Layer 6 of a small transformer language model trained on English Wikipedia (16 layers, counted from 0, width 96).
A neuron adds its activation times its output weights to the MLP's output. To switch it off is to set its activation to zero at one token and run the rest of the model.
A neuron's activation on a vector x is SiLU(gate . x) times (in . x), where the dot is the dot product.

Input weights of the MLP neurons that the questions are about. A number n stands for n times 0.01.
n1 gate: -9 33 36 -15 -26 -52 -7 47 -23 57 -47 55 22 -51 12 -35 21 1 -20 41 64 21 20 -37 54 -15 32 13 48 -3 14 -16 10 -32 15 -33 -52 -4 -6 -37 -5 9 -31 -13 12 7 24 24 13 2 16 -52 -41 49 28 51 40 20 -21 38 23 12 -27 39 -10 -39 17 -58 -26 -25 -8 -25 -4 -21 18 -3 9 25 -25 -6 -24 -35 28 -33 -29 2 37 -30 -32 44 -49 -34 50 38 19 19
n12 gate: -9 -22 12 -8 3 -6 45 47 -33 -44 10 22 -19 7 28 32 8 5 15 20 37 -35 -5 16 43 6 -26 29 51 -44 13 38 -2 -10 63 26 8 -35 -1 2 34 3 23 -39 -73 -12 -15 39 39 45 -23 30 -30 -3 41 -11 5 -4 -28 -31 -8 -19 8 56 39 25 -61 -2 69 4 -6 11 -24 34 -11 -10 2 48 -20 48 12 -22 35 -9 -46 15 -83 51 -4 44 1 -16 4 -45 -55 -48
n41 gate: -48 -8 -4 23 35 46 -10 -6 -33 41 -15 26 4 8 -4 -4 29 -20 12 -30 13 -22 -19 -25 -28 21 9 -9 20 6 -4 42 64 -1 -10 31 8 3 -23 -1 -29 -5 -18 -9 -18 -12 -44 -11 -23 21 11 -3 -51 0 -28 -21 -43 5 24 -17 43 -5 18 -24 -20 -22 3 7 32 -21 10 -11 13 -5 42 -32 0 49 -25 -3 60 29 -6 -20 5 12 -15 -1 22 -19 -43 -33 10 -50 5 -2
n112 gate: -54 40 10 13 16 14 -25 5 -14 17 -58 -25 28 34 -5 -72 -23 -2 -10 -37 22 -16 29 -19 28 21 63 -2 -3 -21 13 5 16 -23 12 -13 11 -54 27 -20 -69 47 -1 -22 22 -12 6 5 -24 -11 17 -50 -30 7 9 10 -3 -27 44 -14 15 -23 -13 -38 47 21 -32 -20 18 25 -53 16 17 -33 21 20 7 -25 -6 -43 -15 -40 13 -25 -9 10 -27 9 8 -35 16 -9 -17 -34 -13 36
n118 gate: -40 54 -4 15 26 50 51 67 29 2 -16 -4 3 16 38 1 36 -12 -16 -14 8 72 2 -2 -3 36 -13 -2 6 30 -17 -25 -1 -19 24 -7 -31 -34 -13 17 9 37 -31 20 80 -53 -16 -3 -2 10 10 -16 27 -27 -61 -15 4 -8 -3 -10 -29 -50 -15 -14 4 -43 42 29 25 18 -11 -24 -19 -55 8 -8 6 -35 31 10 -25 16 -35 -26 -33 22 35 -15 22 8 10 -8 -48 -3 38 4
n126 gate: -10 -30 -25 -8 6 -29 -4 -2 -32 -13 -26 -42 -22 -33 -19 6 -7 -50 63 9 -4 44 -33 25 17 -17 7 -9 -27 -9 5 19 -25 -7 13 -31 52 -55 -54 -13 26 -5 19 20 8 33 -23 -1 -5 -21 -7 -4 6 -4 -32 22 -15 13 -4 69 9 -8 -2 -14 4 -1 31 -49 29 2 -13 -16 -7 3 32 -17 -23 19 24 45 4 -29 20 -14 28 -6 14 4 15 20 30 -14 14 25 29 12
n197 gate: 8 15 3 -46 -24 28 -15 5 -24 49 -15 -40 42 -28 33 41 -32 -44 22 -6 -3 0 -40 7 -7 14 -11 -15 26 23 20 8 -2 24 -23 34 0 22 11 30 -2 35 24 -1 -13 -36 36 -22 3 -7 -7 50 -58 -43 -45 -6 -20 4 28 36 46 -2 -3 24 7 -51 4 -55 18 47 38 -10 26 17 -55 -3 -78 8 -54 13 6 -29 -46 -14 -17 -9 -12 41 10 20 32 -17 23 10 61 -13
n279 gate: 32 -5 18 -32 -26 14 -43 -24 -30 -29 -27 49 -63 23 -15 -20 -20 -15 37 -21 -19 13 -30 -15 17 16 -31 -14 9 -28 -43 -3 -30 -10 -13 -15 49 8 4 -13 47 32 -24 14 1 -30 -50 4 -11 -32 -44 28 25 -16 -11 8 7 33 0 -9 -28 -17 5 -19 22 -9 -33 -29 33 -10 -4 28 29 13 13 -1 -27 2 7 -26 38 -3 21 36 37 -15 -40 -13 4 -15 4 22 18 -13 -34 -11
n311 gate: -17 -27 -43 14 29 -31 44 -3 1 12 -6 13 -32 4 -2 -2 21 -6 53 25 0 13 3 -2 12 -15 22 49 -22 37 62 -25 -51 -40 -12 25 -28 8 38 33 11 -3 13 2 -18 10 -20 24 21 7 25 0 -2 10 -54 -10 -12 -9 29 -4 11 -57 -1 -12 -33 63 6 81 -4 -36 2 5 47 10 43 -4 -21 -19 22 -30 6 -2 -34 2 -6 -13 -66 -3 -9 15 20 24 -33 2 0 -1
n1 in: 40 -42 12 -4 10 31 -33 46 6 -73 8 -13 19 52 -9 -32 -14 -70 46 -22 -9 38 -6 31 -36 -4 18 28 -38 25 58 -7 -12 61 -11 21 26 37 -26 -30 13 26 -51 6 35 -12 -29 -21 -17 4 -10 -19 7 7 -28 -25 -21 -37 1 64 -74 -15 48 3 13 70 -18 11 -12 -27 35 -4 -8 51 42 -14 -20 -22 -15 -11 29 10 7 -14 -37 -12 8 18 -6 83 -7 25 -24 12 -36 -3
n12 in: -18 20 17 -9 -3 8 -9 41 34 16 -30 -6 12 -28 -15 39 21 -14 31 8 16 -6 -24 -35 -8 -9 -25 32 25 -39 4 15 -5 -35 -6 -8 -10 -12 -7 -26 -33 10 -48 -37 -33 -51 4 8 18 33 2 -8 19 78 -18 37 -14 2 6 66 -14 20 7 -4 8 14 16 11 -37 18 26 19 39 -8 -26 -63 23 -10 -11 40 6 43 -6 49 -29 -28 -25 47 13 20 25 37 -18 -21 -44 9
n41 in: 12 9 -19 25 19 44 19 -21 -31 -16 46 23 21 17 5 -13 27 -4 -7 -12 6 20 5 1 -34 41 26 -10 27 0 18 68 85 6 -15 6 8 -11 18 4 6 -19 31 15 -30 -22 -5 5 -20 -4 4 12 -4 -40 -2 -29 -22 20 46 -33 19 1 17 -32 11 -28 1 15 18 -39 0 -19 15 -36 6 26 4 18 2 -9 9 34 5 -24 -15 21 7 3 -26 -28 -10 16 18 -9 40 1
n112 in: -17 11 -5 9 58 -18 -10 19 -1 -15 -45 22 10 -35 -2 31 -31 -10 5 10 2 11 0 -70 1 -14 -18 -44 -33 22 -27 -38 -15 -28 -19 17 -5 -1 15 6 -11 30 4 24 -1 -14 20 -5 -6 11 58 -36 -12 4 -11 17 -19 -4 12 -28 -14 -2 9 -59 30 -11 -4 -39 43 11 -39 -17 13 -33 -32 -35 36 -22 -12 -14 -75 -29 -11 -9 -1 -15 11 1 22 -11 16 -17 -26 16 3 2
n118 in: 22 -47 8 18 -29 -38 29 -3 25 18 -39 -21 57 25 29 18 -23 16 -51 13 -2 2 34 23 23 -9 6 5 3 -15 -20 37 -11 13 10 2 -8 -1 13 -13 -36 6 -28 -6 23 21 -23 23 4 -28 22 0 -9 -22 -16 -70 4 24 15 32 13 14 -15 36 -25 -46 23 -25 16 16 43 5 -3 -37 43 -32 1 -17 15 0 -34 -16 -35 33 -43 -23 15 27 -32 57 14 -81 -16 -8 -14 0
n126 in: 29 -43 35 16 9 -40 34 -8 9 1 38 -41 -32 -31 -3 26 -19 28 -30 -17 -29 20 32 22 37 -7 22 14 1 -4 7 14 13 15 -1 3 40 -21 25 11 3 14 -1 25 0 55 -13 13 -29 -43 -52 1 -15 -15 1 1 5 -41 14 23 -12 28 16 -46 -1 -39 21 -7 27 2 4 20 -3 14 14 -10 -3 13 16 13 -10 -3 17 37 -1 2 -13 20 10 27 -21 -41 1 52 4 2
n197 in: 5 -5 24 3 0 -6 33 49 -25 15 22 39 -82 21 -27 -3 -38 53 -22 -2 -2 3 1 9 -7 -57 5 -5 -50 -1 36 42 -19 -21 -51 -9 -14 -24 -26 10 -12 -34 20 10 30 -32 -31 10 -1 -39 -8 -47 10 43 -13 38 -17 20 37 -55 -2 -8 43 -28 -20 2 21 13 19 -4 -11 2 -8 3 8 19 -8 2 17 -21 -17 -18 -10 16 35 0 5 -43 -15 -42 -5 -15 5 -2 -37 0
n279 in: 4 -13 -33 -4 -2 59 -20 -16 -8 11 -9 -10 27 -1 8 -53 41 -32 18 25 2 31 48 -8 11 -28 7 11 -6 6 -31 -1 32 -20 -1 21 -30 15 -2 -18 20 -20 -19 14 -38 -9 13 -18 13 32 24 -3 -96 21 -17 0 -16 -4 7 3 -39 1 29 -5 31 -2 -13 31 9 -17 -20 -27 1 13 -52 -1 2 6 29 -10 9 -1 6 -1 30 -52 19 45 -22 -44 14 -18 -31 15 19 6
n311 in: -16 7 14 9 -30 -35 -9 6 -33 -3 19 -29 -10 -11 -4 27 5 -22 -44 32 -67 -12 16 -9 4 16 -52 -4 37 2 -13 32 -2 42 25 18 12 54 -1 -6 13 -5 2 15 -21 2 17 -35 -18 48 -24 24 -32 11 1 14 -25 -6 -34 24 -39 2 2 9 -21 -38 2 -49 1 13 -41 8 -29 -24 -16 -28 6 -28 2 -43 21 -42 -6 10 -11 -17 5 -24 12 50 -27 2 -12 -12 39 6

Output weights of the MLP neurons that the questions are about. A number n stands for n times 0.0073.
n1: 4 39 69 17 -26 -3 12 -33 -12 -38 -1 11 -10 29 13 -80 -48 26 -3 -15 62 10 48 -26 -14 17 55 -51 -13 -23 30 32 -18 -16 -16 -5 -4 -32 20 24 33 -27 72 -17 -21 16 40 -3 31 19 -13 -28 -27 24 -16 -27 -32 -55 -94 51 -3 35 -23 23 -26 -46 -19 -33 58 -77 32 11 52 -9 -33 -15 -33 -45 -51 -28 -19 -93 -23 -42 -17 11 -20 -56 -50 -10 -26 19 -56 34 -23 9
n12: -5 -24 71 -32 36 9 29 49 -9 -29 22 -8 27 -44 -12 -5 7 -23 -2 -22 22 49 27 30 21 16 -74 0 -51 -54 36 -2 2 21 71 14 -37 1 -44 -47 6 -21 23 -23 40 58 6 57 -43 28 -23 22 -37 5 24 -14 42 4 5 -33 27 -73 22 -20 12 -16 -9 -11 50 -37 -26 33 -5 5 -14 35 -70 -25 19 8 26 -11 19 -39 8 84 -37 -32 -4 -31 -1 -33 -24 -59 6 -6
n41: 3 -43 -90 11 -3 9 20 -31 7 -86 42 -28 74 -8 8 15 55 -14 -9 -17 -77 7 32 -16 2 16 -36 -33 -24 0 59 -32 46 20 17 2 0 31 -8 6 14 -54 13 29 -9 -12 14 -5 -17 -24 -21 14 -34 -5 4 9 -71 -17 51 -13 -2 1 -36 -32 -35 60 -15 -38 5 -13 -6 -9 -13 7 -27 5 16 -21 21 47 24 -7 -6 16 -19 9 49 -24 8 42 4 47 28 19 13 -19
n112: -33 -18 4 -12 41 33 5 14 29 37 25 -50 -20 -5 -23 51 -20 8 55 -14 17 -22 -22 8 83 49 -13 -24 -33 37 29 3 13 -54 -7 53 -22 15 -31 28 -12 -69 -29 20 -17 -30 9 -53 -26 -25 43 10 -8 1 11 -14 2 4 -4 -4 -12 9 40 -14 -55 -29 2 -41 -24 -3 8 -23 14 -27 -48 12 23 -39 -45 41 18 -8 -56 70 -32 -18 -12 17 4 56 31 -23 -8 -9 19 -2
n118: -5 -64 -2 17 7 41 15 -2 -1 6 -73 6 12 47 -4 -14 -2 -31 6 -26 7 -35 38 64 -49 -14 20 8 4 31 3 0 -8 -7 -63 11 -6 -18 9 -18 5 -17 45 -9 7 14 -56 -13 -54 25 -10 24 1 -28 36 17 -1 2 0 57 45 -16 16 51 12 64 6 -17 11 -7 7 -8 -8 66 -61 21 -23 -12 -93 -80 -39 -21 23 13 48 20 11 -23 19 46 -1 -27 42 52 -33 17
n126: -36 13 27 -2 3 0 80 7 -3 19 36 -41 2 20 16 -18 8 7 -11 -47 19 -10 13 54 -21 21 15 5 4 -18 -24 -27 -17 -12 -4 -31 28 -7 29 11 65 -35 41 4 -27 3 -1 -23 -10 -21 -45 -72 93 -4 30 -14 2 12 7 33 5 17 58 2 18 -3 10 14 1 2 -2 63 14 6 -27 38 45 3 -13 -48 -13 -10 -37 -5 -3 19 0 13 -31 15 12 -13 5 66 40 -14
n197: 55 -34 -13 55 -27 32 -41 34 -58 2 10 11 -22 48 -5 41 26 -13 -33 -66 36 41 59 -28 -3 15 -46 27 -8 -6 12 -15 7 0 -38 -18 -6 -8 23 -53 -41 12 -23 -13 -49 -17 18 -54 10 -9 1 -32 -71 4 -7 39 3 7 18 -27 -22 23 -28 -31 12 -9 -21 0 -9 10 34 -17 3 -2 -63 -22 -31 -43 21 -58 -21 -25 22 -26 21 7 -37 -16 46 -13 31 -21 -38 -6 -9 -22
n279: -16 13 -31 -60 7 12 -81 -55 -34 18 18 12 -17 -21 -10 -27 3 -25 38 23 -63 -13 -22 -15 22 -55 -2 -2 -3 9 7 -29 -14 24 -34 -31 16 10 -7 -29 13 53 29 13 -13 -41 -43 -18 -13 46 -54 26 -40 18 -9 -54 37 -43 -54 -15 -74 -3 11 -9 68 33 -8 24 32 -9 42 11 -10 46 -5 -1 10 64 23 6 -28 18 29 30 22 -34 -18 -33 -29 -41 -13 38 -35 56 -24 -21
n311: 20 22 -8 -22 0 3 -23 -13 32 30 -28 26 17 -28 -42 -52 -27 -77 11 26 -23 21 15 34 10 31 -1 20 4 41 31 24 -40 -24 -15 3 -3 -19 53 6 31 31 -4 -40 -5 42 -18 -27 -40 14 -13 13 7 9 28 18 7 14 -60 -2 0 -12 18 4 -42 -56 -10 -23 46 -57 -25 4 4 -14 -30 63 8 -12 -10 50 -71 -5 -13 21 -46 -15 -56 0 10 -37 22 6 -43 -3 47 -19

Each question names a token from some text and the token that comes next. It shows the vector x that enters the MLP there. A number n stands for n times 0.015.

Then comes g, the gradient of the next token's log-probability with respect to the MLP's output, scaled to length 1. A neuron's effect is roughly proportional to its activation times (output weights . g). A number n stands for n times 0.0043.

"est", then " on"
x: -5 14 -9 32 18 20 -19 -42 -12 -38 48 2 -21 1 -7 -52 -4 10 0 31 -18 -37 -28 9 10 -34 43 -3 16 9 16 -11 24 -5 4 -14 -4 -20 0 28 -27 -18 -20 -31 50 -12 -5 -54 48 -47 -19 49 32 11 53 -40 -48 4 44 11 44 -6 40 -71 57 21 -11 -21 36 -16 33 -21 -3 56 4 -24 28 17 11 1 3 17 -23 -24 57 47 -2 30 23 41 -19 -3 24 -36 50 -2
g: 23 -26 8 17 35 -28 7 -2 -46 -19 -18 -42 4 -24 -11 -23 22 -7 -23 -6 -48 7 4 27 -39 -36 33 45 -10 45 -22 -24 -16 11 13 2 -17 32 17 -32 -41 -1 -20 -37 2 -9 -5 31 -26 -26 -30 39 15 8 -9 -9 25 18 5 32 22 -34 23 2 21 22 -12 -17 -11 -9 -52 -17 13 31 18 19 -27 -15 -43 4 -30 -1 -16 3 -42 2 14 0 2 -10 0 22 12 18 -35 -24
Switching off which neuron hurts the next token most? n41

" and", then " not"
x: 2 -40 -9 0 5 13 18 -36 19 12 8 -8 -46 -12 -12 -28 -5 -8 -21 -6 2 1 -15 -30 43 -1 -16 26 9 -32 26 -7 -29 -11 16 -20 11 2 -16 -11 -30 -5 -9 -49 -18 -33 -20 -1 33 16 33 16 31 -16 19 -23 -14 41 11 -14 -25 7 19 -19 56 29 -3 -13 18 7 -10 43 -10 33 -36 4 43 13 -11 -36 20 57 -29 -24 26 -6 16 -8 -15 71 25 -20 18 22 12 -23
g: 26 36 -25 -17 27 -47 14 5 -29 31 1 -11 -2 -39 14 1 29 -28 11 -36 -13 -25 -58 10 37 1 18 15 -7 -11 -21 43 18 21 -12 -30 -26 21 -6 -2 -13 -9 29 4 36 -31 3 -31 5 40 12 7 35 -2 -35 -5 -5 43 -19 44 28 33 -13 21 14 -24 18 -14 14 -6 -61 -14 24 15 -8 -16 -4 -15 7 -21 23 53 11 0 6 -19 -18 -7 29 8 18 -6 -38 2 9 14
Which neuron, switched off, raises the next token's probability most? n12

"ely", then " r"
x: 18 8 1 0 -13 7 7 -39 13 -3 2 -35 11 -8 0 -30 0 25 27 8 19 -80 1 -25 -41 14 -4 34 3 -46 31 -1 -21 -2 78 -46 4 2 -2 -8 -21 -17 -16 -42 7 -49 42 -27 11 20 -36 -5 18 9 24 -16 11 14 -13 -23 -15 -8 7 -49 5 0 21 -23 27 0 -35 27 -8 39 -34 11 8 -29 -11 -14 9 72 -4 3 12 43 19 -10 -25 49 -23 -50 -34 -59 7 -2
g: -10 -10 -10 18 31 36 23 -18 49 -4 -21 4 -18 14 -17 -29 -3 8 -28 12 9 0 2 22 -32 0 60 9 7 -14 2 -25 39 -8 23 -23 21 -48 -51 31 35 -11 -5 12 24 8 -14 7 -1 1 17 -10 7 16 -16 -17 -2 0 7 -4 29 40 42 -4 41 18 26 4 -5 16 1 -6 -10 -10 10 -7 0 11 -6 -61 -64 17 -39 -29 -5 -13 11 -8 -44 -7 -4 -14 39 -17 -56 -17
Switching off which neuron hurts the next token most? n112

" exp", then "osed"
x: -1 -8 -6 -2 -4 -2 10 -42 -3 46 31 4 50 -13 -61 -25 -9 -22 3 -34 -37 -31 16 17 -9 -7 -17 0 -8 -56 12 -26 83 15 -7 -39 2 -56 1 61 16 -56 -23 3 -4 -27 6 -24 -39 16 -13 30 32 -30 59 13 -27 -13 17 3 25 19 28 -14 -16 34 33 -22 41 34 -17 31 -32 44 -22 13 26 -10 -24 -33 10 30 -24 -15 8 28 -8 64 16 30 -48 -33 39 -12 23 34
g: 30 -10 2 10 -30 13 3 2 20 -7 -19 -8 22 19 -31 27 -5 1 34 16 -11 -19 56 -5 32 -24 -45 30 -11 -28 9 24 -9 39 -1 29 -19 -2 20 16 -50 1 -2 -36 -25 -13 -20 -54 0 -6 38 -55 17 21 -3 -38 -11 -1 -16 -26 -7 -34 -40 -13 10 -19 -14 -14 -33 -40 15 15 -3 4 -12 12 -5 4 27 20 18 -20 -28 -31 -4 25 43 26 -2 -9 38 -3 44 4 6 21
Switching off which neuron hurts the next token most? n41

"ually", then " developed"
x: 13 -9 -18 -1 3 18 15 -2 -9 -2 1 -16 17 -1 -18 -37 -9 21 10 -32 10 -44 21 -12 -9 8 -18 35 14 -56 41 -13 -15 -38 64 -34 -7 5 18 6 -1 0 7 -21 1 -56 27 20 29 6 -26 -6 15 -1 19 -14 19 24 1 -18 -32 -16 20 -32 37 21 5 -25 20 5 7 28 25 -16 -43 -1 44 -36 -6 -25 -18 59 -23 0 33 49 2 3 -12 65 7 -28 -7 -30 -11 -37
g: -28 -26 2 18 -32 5 8 34 15 -32 -26 -3 -50 -14 10 10 -11 11 30 19 20 47 14 29 -18 -20 26 -43 -1 -35 -1 9 -17 -60 37 -26 -3 -8 23 58 -13 -7 -53 0 -34 10 -18 -9 23 19 -32 -16 2 -31 14 22 37 -16 2 24 8 10 -27 -36 -5 -4 -8 24 8 -29 -15 21 -22 3 23 -4 -7 0 41 -31 -17 2 16 -34 -23 10 23 -24 1 13 -23 26 26 -21 5 -27
Switching off which neuron hurts the next token most? n12

"un", then "ites"
x: -1 -59 -48 37 40 -17 4 -20 -24 35 28 -23 -21 24 -3 -26 4 -47 58 -14 31 31 -40 19 1 4 38 15 -54 4 -21 -20 7 -13 72 -29 -11 13 -30 7 17 -51 11 -29 12 -4 1 -31 59 -37 4 -24 33 24 26 2 1 16 29 -26 26 -11 15 -14 -3 29 -8 -4 -5 53 11 0 -11 0 -60 -50 41 -17 -54 -25 9 47 -38 -32 -5 62 12 -20 27 22 10 13 3 41 -22 -9
g: 13 -6 -8 -23 -13 -5 -18 25 26 24 -43 3 -2 -37 -19 -15 26 -20 -11 -1 13 22 -6 -16 6 29 -18 1 54 -13 -24 -33 -17 -13 -24 12 35 10 -53 -18 -20 -35 -1 9 22 6 34 -12 -12 -28 9 -24 -21 -12 10 7 69 -3 30 -25 13 -13 5 28 -52 -15 14 -11 -31 24 -29 3 -22 -10 -15 15 -3 11 5 -37 59 30 32 14 -11 -26 -15 -10 10 -18 26 52 -4 -10 -36 -12
Switching off which neuron hurts the next token most? n126

"3", then "0"
x: 46 -54 -41 22 -3 44 40 -43 10 10 36 23 -25 -18 -10 -2 -5 12 38 -46 -35 -22 -12 10 9 -10 14 -2 -38 57 32 -35 23 -32 55 -4 -23 5 -60 -13 2 -28 6 -16 -4 -33 53 -1 10 -18 -10 -6 42 24 31 33 -54 14 14 4 -13 -14 20 -7 7 10 -48 -34 -59 2 18 19 -12 -9 -23 12 28 10 -46 -23 -2 35 22 -28 29 21 -23 -4 4 43 -43 -31 3 -13 -16 -31
g: 3 50 -25 -3 15 32 8 -6 -9 -21 14 -13 -43 -13 12 8 14 -24 19 -43 16 -23 47 1 22 6 -11 -18 -22 40 39 18 -13 23 -6 27 -12 -29 -6 -63 8 -11 -13 15 6 -12 -16 18 -1 8 -13 4 29 11 -13 37 -18 -15 28 24 40 13 0 -38 -12 47 4 17 -14 -17 0 -7 -4 28 -26 3 -32 -28 -9 -35 -7 27 -6 -7 -64 8 40 -16 -12 -42 -2 28 -25 35 -18 18
Switching off which neuron hurts the next token most? n118

" of", then " the"
x: -22 5 22 2 5 -11 42 -50 -5 -17 19 -41 -7 -15 8 -31 -18 -30 25 -13 -32 -33 -1 -12 18 22 -25 10 4 -51 0 -22 -17 -34 19 -19 27 -24 20 22 -36 31 15 -15 -15 -22 34 5 4 -43 24 -7 28 16 35 -8 -31 27 42 45 -16 -3 12 -43 37 55 7 -20 -18 -6 -16 -15 12 31 -40 32 39 -12 -16 -27 -3 31 1 9 33 -8 7 -39 -7 63 2 -25 -9 -16 21 -2
g: 5 29 15 41 -2 -11 10 -5 -29 -20 -14 -6 4 10 -6 -23 -8 43 13 -3 -64 -19 19 -17 21 -33 12 7 27 -2 -11 -49 -11 39 6 19 -25 -26 21 19 1 -37 23 39 -1 -2 1 -11 -25 4 11 7 -32 15 11 8 -7 6 42 -4 -2 -30 26 -3 -4 9 10 -32 -22 47 -13 23 45 -47 -15 18 -17 -8 2 -7 33 -7 32 68 6 -29 -23 -10 -18 -2 38 -32 35 -3 36 -4
Switching off which neuron hurts the next token most? n112

" by", then " Mc"
x: 12 -16 6 1 17 -9 60 -29 17 38 -1 -16 -8 11 24 -5 2 -5 59 -11 -47 -39 -10 8 -13 -13 -15 28 42 -17 22 -2 -3 -19 19 -58 -9 -12 5 18 -13 10 12 -25 -35 -27 9 -11 -4 -8 15 1 -3 12 9 12 -20 23 4 14 -24 -28 22 -17 26 19 17 -3 24 2 8 -17 20 17 -57 8 44 -34 -19 -29 25 6 -1 -42 23 -65 18 -43 2 65 -11 -29 23 7 32 -3
g: 2 4 -26 -4 -7 -13 -18 -5 4 13 28 63 -3 -20 17 -23 45 1 9 29 -19 27 10 -7 -48 18 -29 -2 2 6 -35 -17 -26 -2 -42 9 -12 16 16 -24 -16 -25 -5 12 3 -4 20 -1 -51 2 58 -15 35 19 -12 -20 -24 36 -27 -24 -19 9 12 49 -64 -18 -2 20 28 -30 -5 -27 -43 9 21 -29 20 13 -19 -16 24 -36 2 -18 -13 -15 4 28 18 -13 -35 -33 1 -2 0 -2
Switching off which neuron hurts the next token most? n311

"es", then ","
x: 18 -14 -33 23 -1 39 7 -9 -37 29 6 -14 -8 -14 -27 -38 -3 -10 -1 35 -24 -64 7 -26 -8 -9 36 -15 42 -39 38 -42 -15 9 -16 -39 -62 2 -27 28 -7 -38 29 -31 47 -29 -11 -19 37 -16 -5 33 38 -34 61 3 -57 27 13 -7 -8 -47 8 -38 28 -21 -36 -9 8 -2 28 -18 -15 7 -53 -16 45 24 -23 -4 -41 80 9 -13 42 35 4 -22 4 25 -13 -42 13 -38 16 -40
g: 49 1 32 12 -7 -30 -7 5 12 -27 17 6 16 -11 -24 24 4 3 -27 9 23 2 -25 -6 -47 -23 -47 13 -23 7 -32 2 -24 -41 3 24 -2 17 -36 -20 -4 3 -1 12 17 -17 -11 40 9 -22 19 -34 9 28 -13 -10 -7 -72 19 50 -5 -14 28 12 17 7 -23 -27 -11 -13 13 -17 20 27 11 -6 2 -3 -38 13 55 24 40 30 12 -22 -13 -18 11 9 22 -51 -34 -14 -22 -22
Which neuron, switched off, raises the next token's probability most? n41

"ised", then " individual"
x: 43 -8 -3 14 67 22 8 -39 -25 -30 44 -34 -18 20 -30 -55 -14 2 2 20 -32 -53 -17 -15 -26 9 -10 32 23 5 7 -36 2 30 48 -34 -18 42 -23 -1 -1 10 15 -20 37 -51 3 -33 34 -47 -5 27 18 35 39 11 -26 33 37 -18 -1 17 0 -39 12 36 -9 -23 -10 -9 30 26 -16 29 -40 10 21 17 -36 -31 2 31 0 -23 19 14 -8 -26 10 51 25 23 -16 -33 12 -24
g: -12 1 -17 -5 -5 15 41 -14 0 -25 -31 1 20 0 1 39 -27 10 41 23 9 8 16 35 30 41 -7 41 61 -3 -29 18 15 -4 -10 -28 17 -4 10 44 -12 23 26 -5 11 23 -28 -5 -4 4 -3 48 -46 35 1 -16 -20 -17 4 19 -28 -18 -6 -11 50 0 9 17 -39 -5 35 -15 23 5 -14 37 -20 -9 7 -10 22 -20 35 7 0 1 58 -23 -40 12 2 7 9 -4 38 36
Which neuron, switched off, raises the next token's probability most? n279

" cur", then "ious"
x: 34 -15 3 -6 -2 8 -17 -51 -9 17 13 -23 6 7 -22 14 -34 -9 25 -1 -57 -3 -11 12 24 -14 -6 -6 -32 -23 -27 12 -25 -18 37 -46 -97 19 0 27 8 -73 -3 -65 60 -13 -6 -22 13 7 -5 35 31 22 6 7 -33 -3 -4 -6 -1 19 20 -38 20 48 25 1 -7 -9 -23 12 12 55 -12 -6 42 -12 -47 -21 3 41 -9 -14 1 17 19 13 45 43 -55 -14 40 -8 35 21
g: 50 -11 14 31 -16 -21 -5 5 -3 6 -4 40 -46 44 7 -30 -2 26 -36 -17 -6 -9 -1 8 8 -11 -15 13 66 -18 -25 -17 -38 -8 43 -57 -11 -1 -13 -17 -4 42 19 -4 -21 -36 5 6 3 -32 43 -46 -7 -28 26 -6 -2 -15 29 -2 21 1 -19 -3 -1 -39 -29 -7 24 -32 -5 -14 19 -14 6 14 -39 17 -35 -2 -6 24 -38 -29 -39 1 9 -34 8 11 17 15 3 -16 -8 -7
Which neuron, switched off, raises the next token's probability most? n112

"ir", then "its"
x: 9 -29 11 2 -27 -28 -8 -50 -5 1 26 -6 -11 6 49 22 -21 17 4 13 -26 30 -4 -2 -14 14 28 -7 -22 -10 -5 -21 8 -35 54 0 -34 0 -17 11 -9 -7 25 9 32 -19 -41 -28 -9 -44 57 16 38 -50 19 40 -46 11 26 -25 1 64 55 -31 9 29 39 16 -3 13 -11 -60 -16 14 -45 -56 61 24 -34 -28 -8 61 -15 -57 -7 53 -5 -2 8 24 -14 -12 -21 11 -22 -5
g: 25 14 -20 59 -18 15 24 0 -56 -9 0 67 8 -14 6 -31 15 10 -39 -29 25 32 2 -24 0 9 21 19 9 39 -68 2 -13 -15 31 5 -6 18 0 -40 6 10 34 -31 28 25 -18 -23 6 -5 -1 -20 -7 1 -3 -20 -9 15 41 24 -11 -3 19 11 32 7 -15 -33 -23 -31 -17 33 -26 13 -7 8 -5 20 27 -14 -14 0 -1 45 4 -15 -49 17 -4 -11 -30 -8 14 -20 -21 24
Switching off which neuron hurts the next token most? n112

" h", then "ut"
x: 5 -1 -20 -17 9 -15 6 -35 34 15 2 2 8 -7 -69 -10 -31 -3 -16 -15 -14 -19 -34 32 -8 -22 15 -33 -27 0 -26 -8 -12 -14 4 5 -59 -17 -33 16 -12 -69 -11 -20 15 -45 9 -12 -54 -37 -5 -23 65 -31 33 0 3 25 22 31 -9 -9 60 -13 41 52 16 -12 11 -23 -21 5 -16 21 -45 5 26 14 -70 -19 -3 21 5 6 45 25 10 -21 7 41 -34 -43 9 -8 13 -11
g: 11 11 16 -23 -25 32 33 -23 -10 28 55 -3 25 -34 12 -8 -28 -3 28 -5 11 -10 6 -5 16 23 -17 26 6 38 -24 -11 -6 57 7 -31 0 11 4 30 25 4 -30 -21 27 -28 2 -52 -29 26 22 -13 -3 -3 5 -16 -1 12 7 49 4 18 1 34 56 0 6 -10 3 36 19 43 3 21 0 6 -19 0 33 25 -34 -34 -7 3 -36 -30 22 29 2 18 -11 -24 49 36 1 -9
Switching off which neuron hurts the next token most? n197

" st", then "orm"
x: 2 -16 32 6 22 -5 -10 -16 27 0 -11 -18 9 -5 -46 -29 -43 0 30 5 -27 -10 1 30 25 -39 -37 -55 -23 2 -14 -6 12 -30 7 -24 -58 -33 10 16 -16 -61 -13 -38 34 -34 12 -16 -4 -6 14 -4 27 -7 15 -3 -16 11 27 22 28 13 41 -23 16 77 -1 10 -6 31 16 -7 -14 22 -60 11 -3 -42 -64 -41 22 34 -21 -17 2 21 19 44 53 40 -40 -32 43 -23 36 41
g: -4 -6 33 -3 -22 15 15 -5 -18 -67 13 37 -14 5 38 -26 8 -30 13 10 32 18 -19 19 31 -8 -29 -17 -7 16 26 9 26 -35 9 36 27 13 22 19 -22 -15 14 -6 -13 36 -1 -16 3 11 -16 -13 -3 3 7 -18 9 28 1 30 12 -2 52 -2 -2 -5 20 22 0 28 -16 -23 3 -42 -15 -52 8 -3 -14 27 60 14 -21 -8 53 -48 32 -6 -51 3 33 22 -2 -16 1 -15
Switching off which neuron hurts the next token most? n112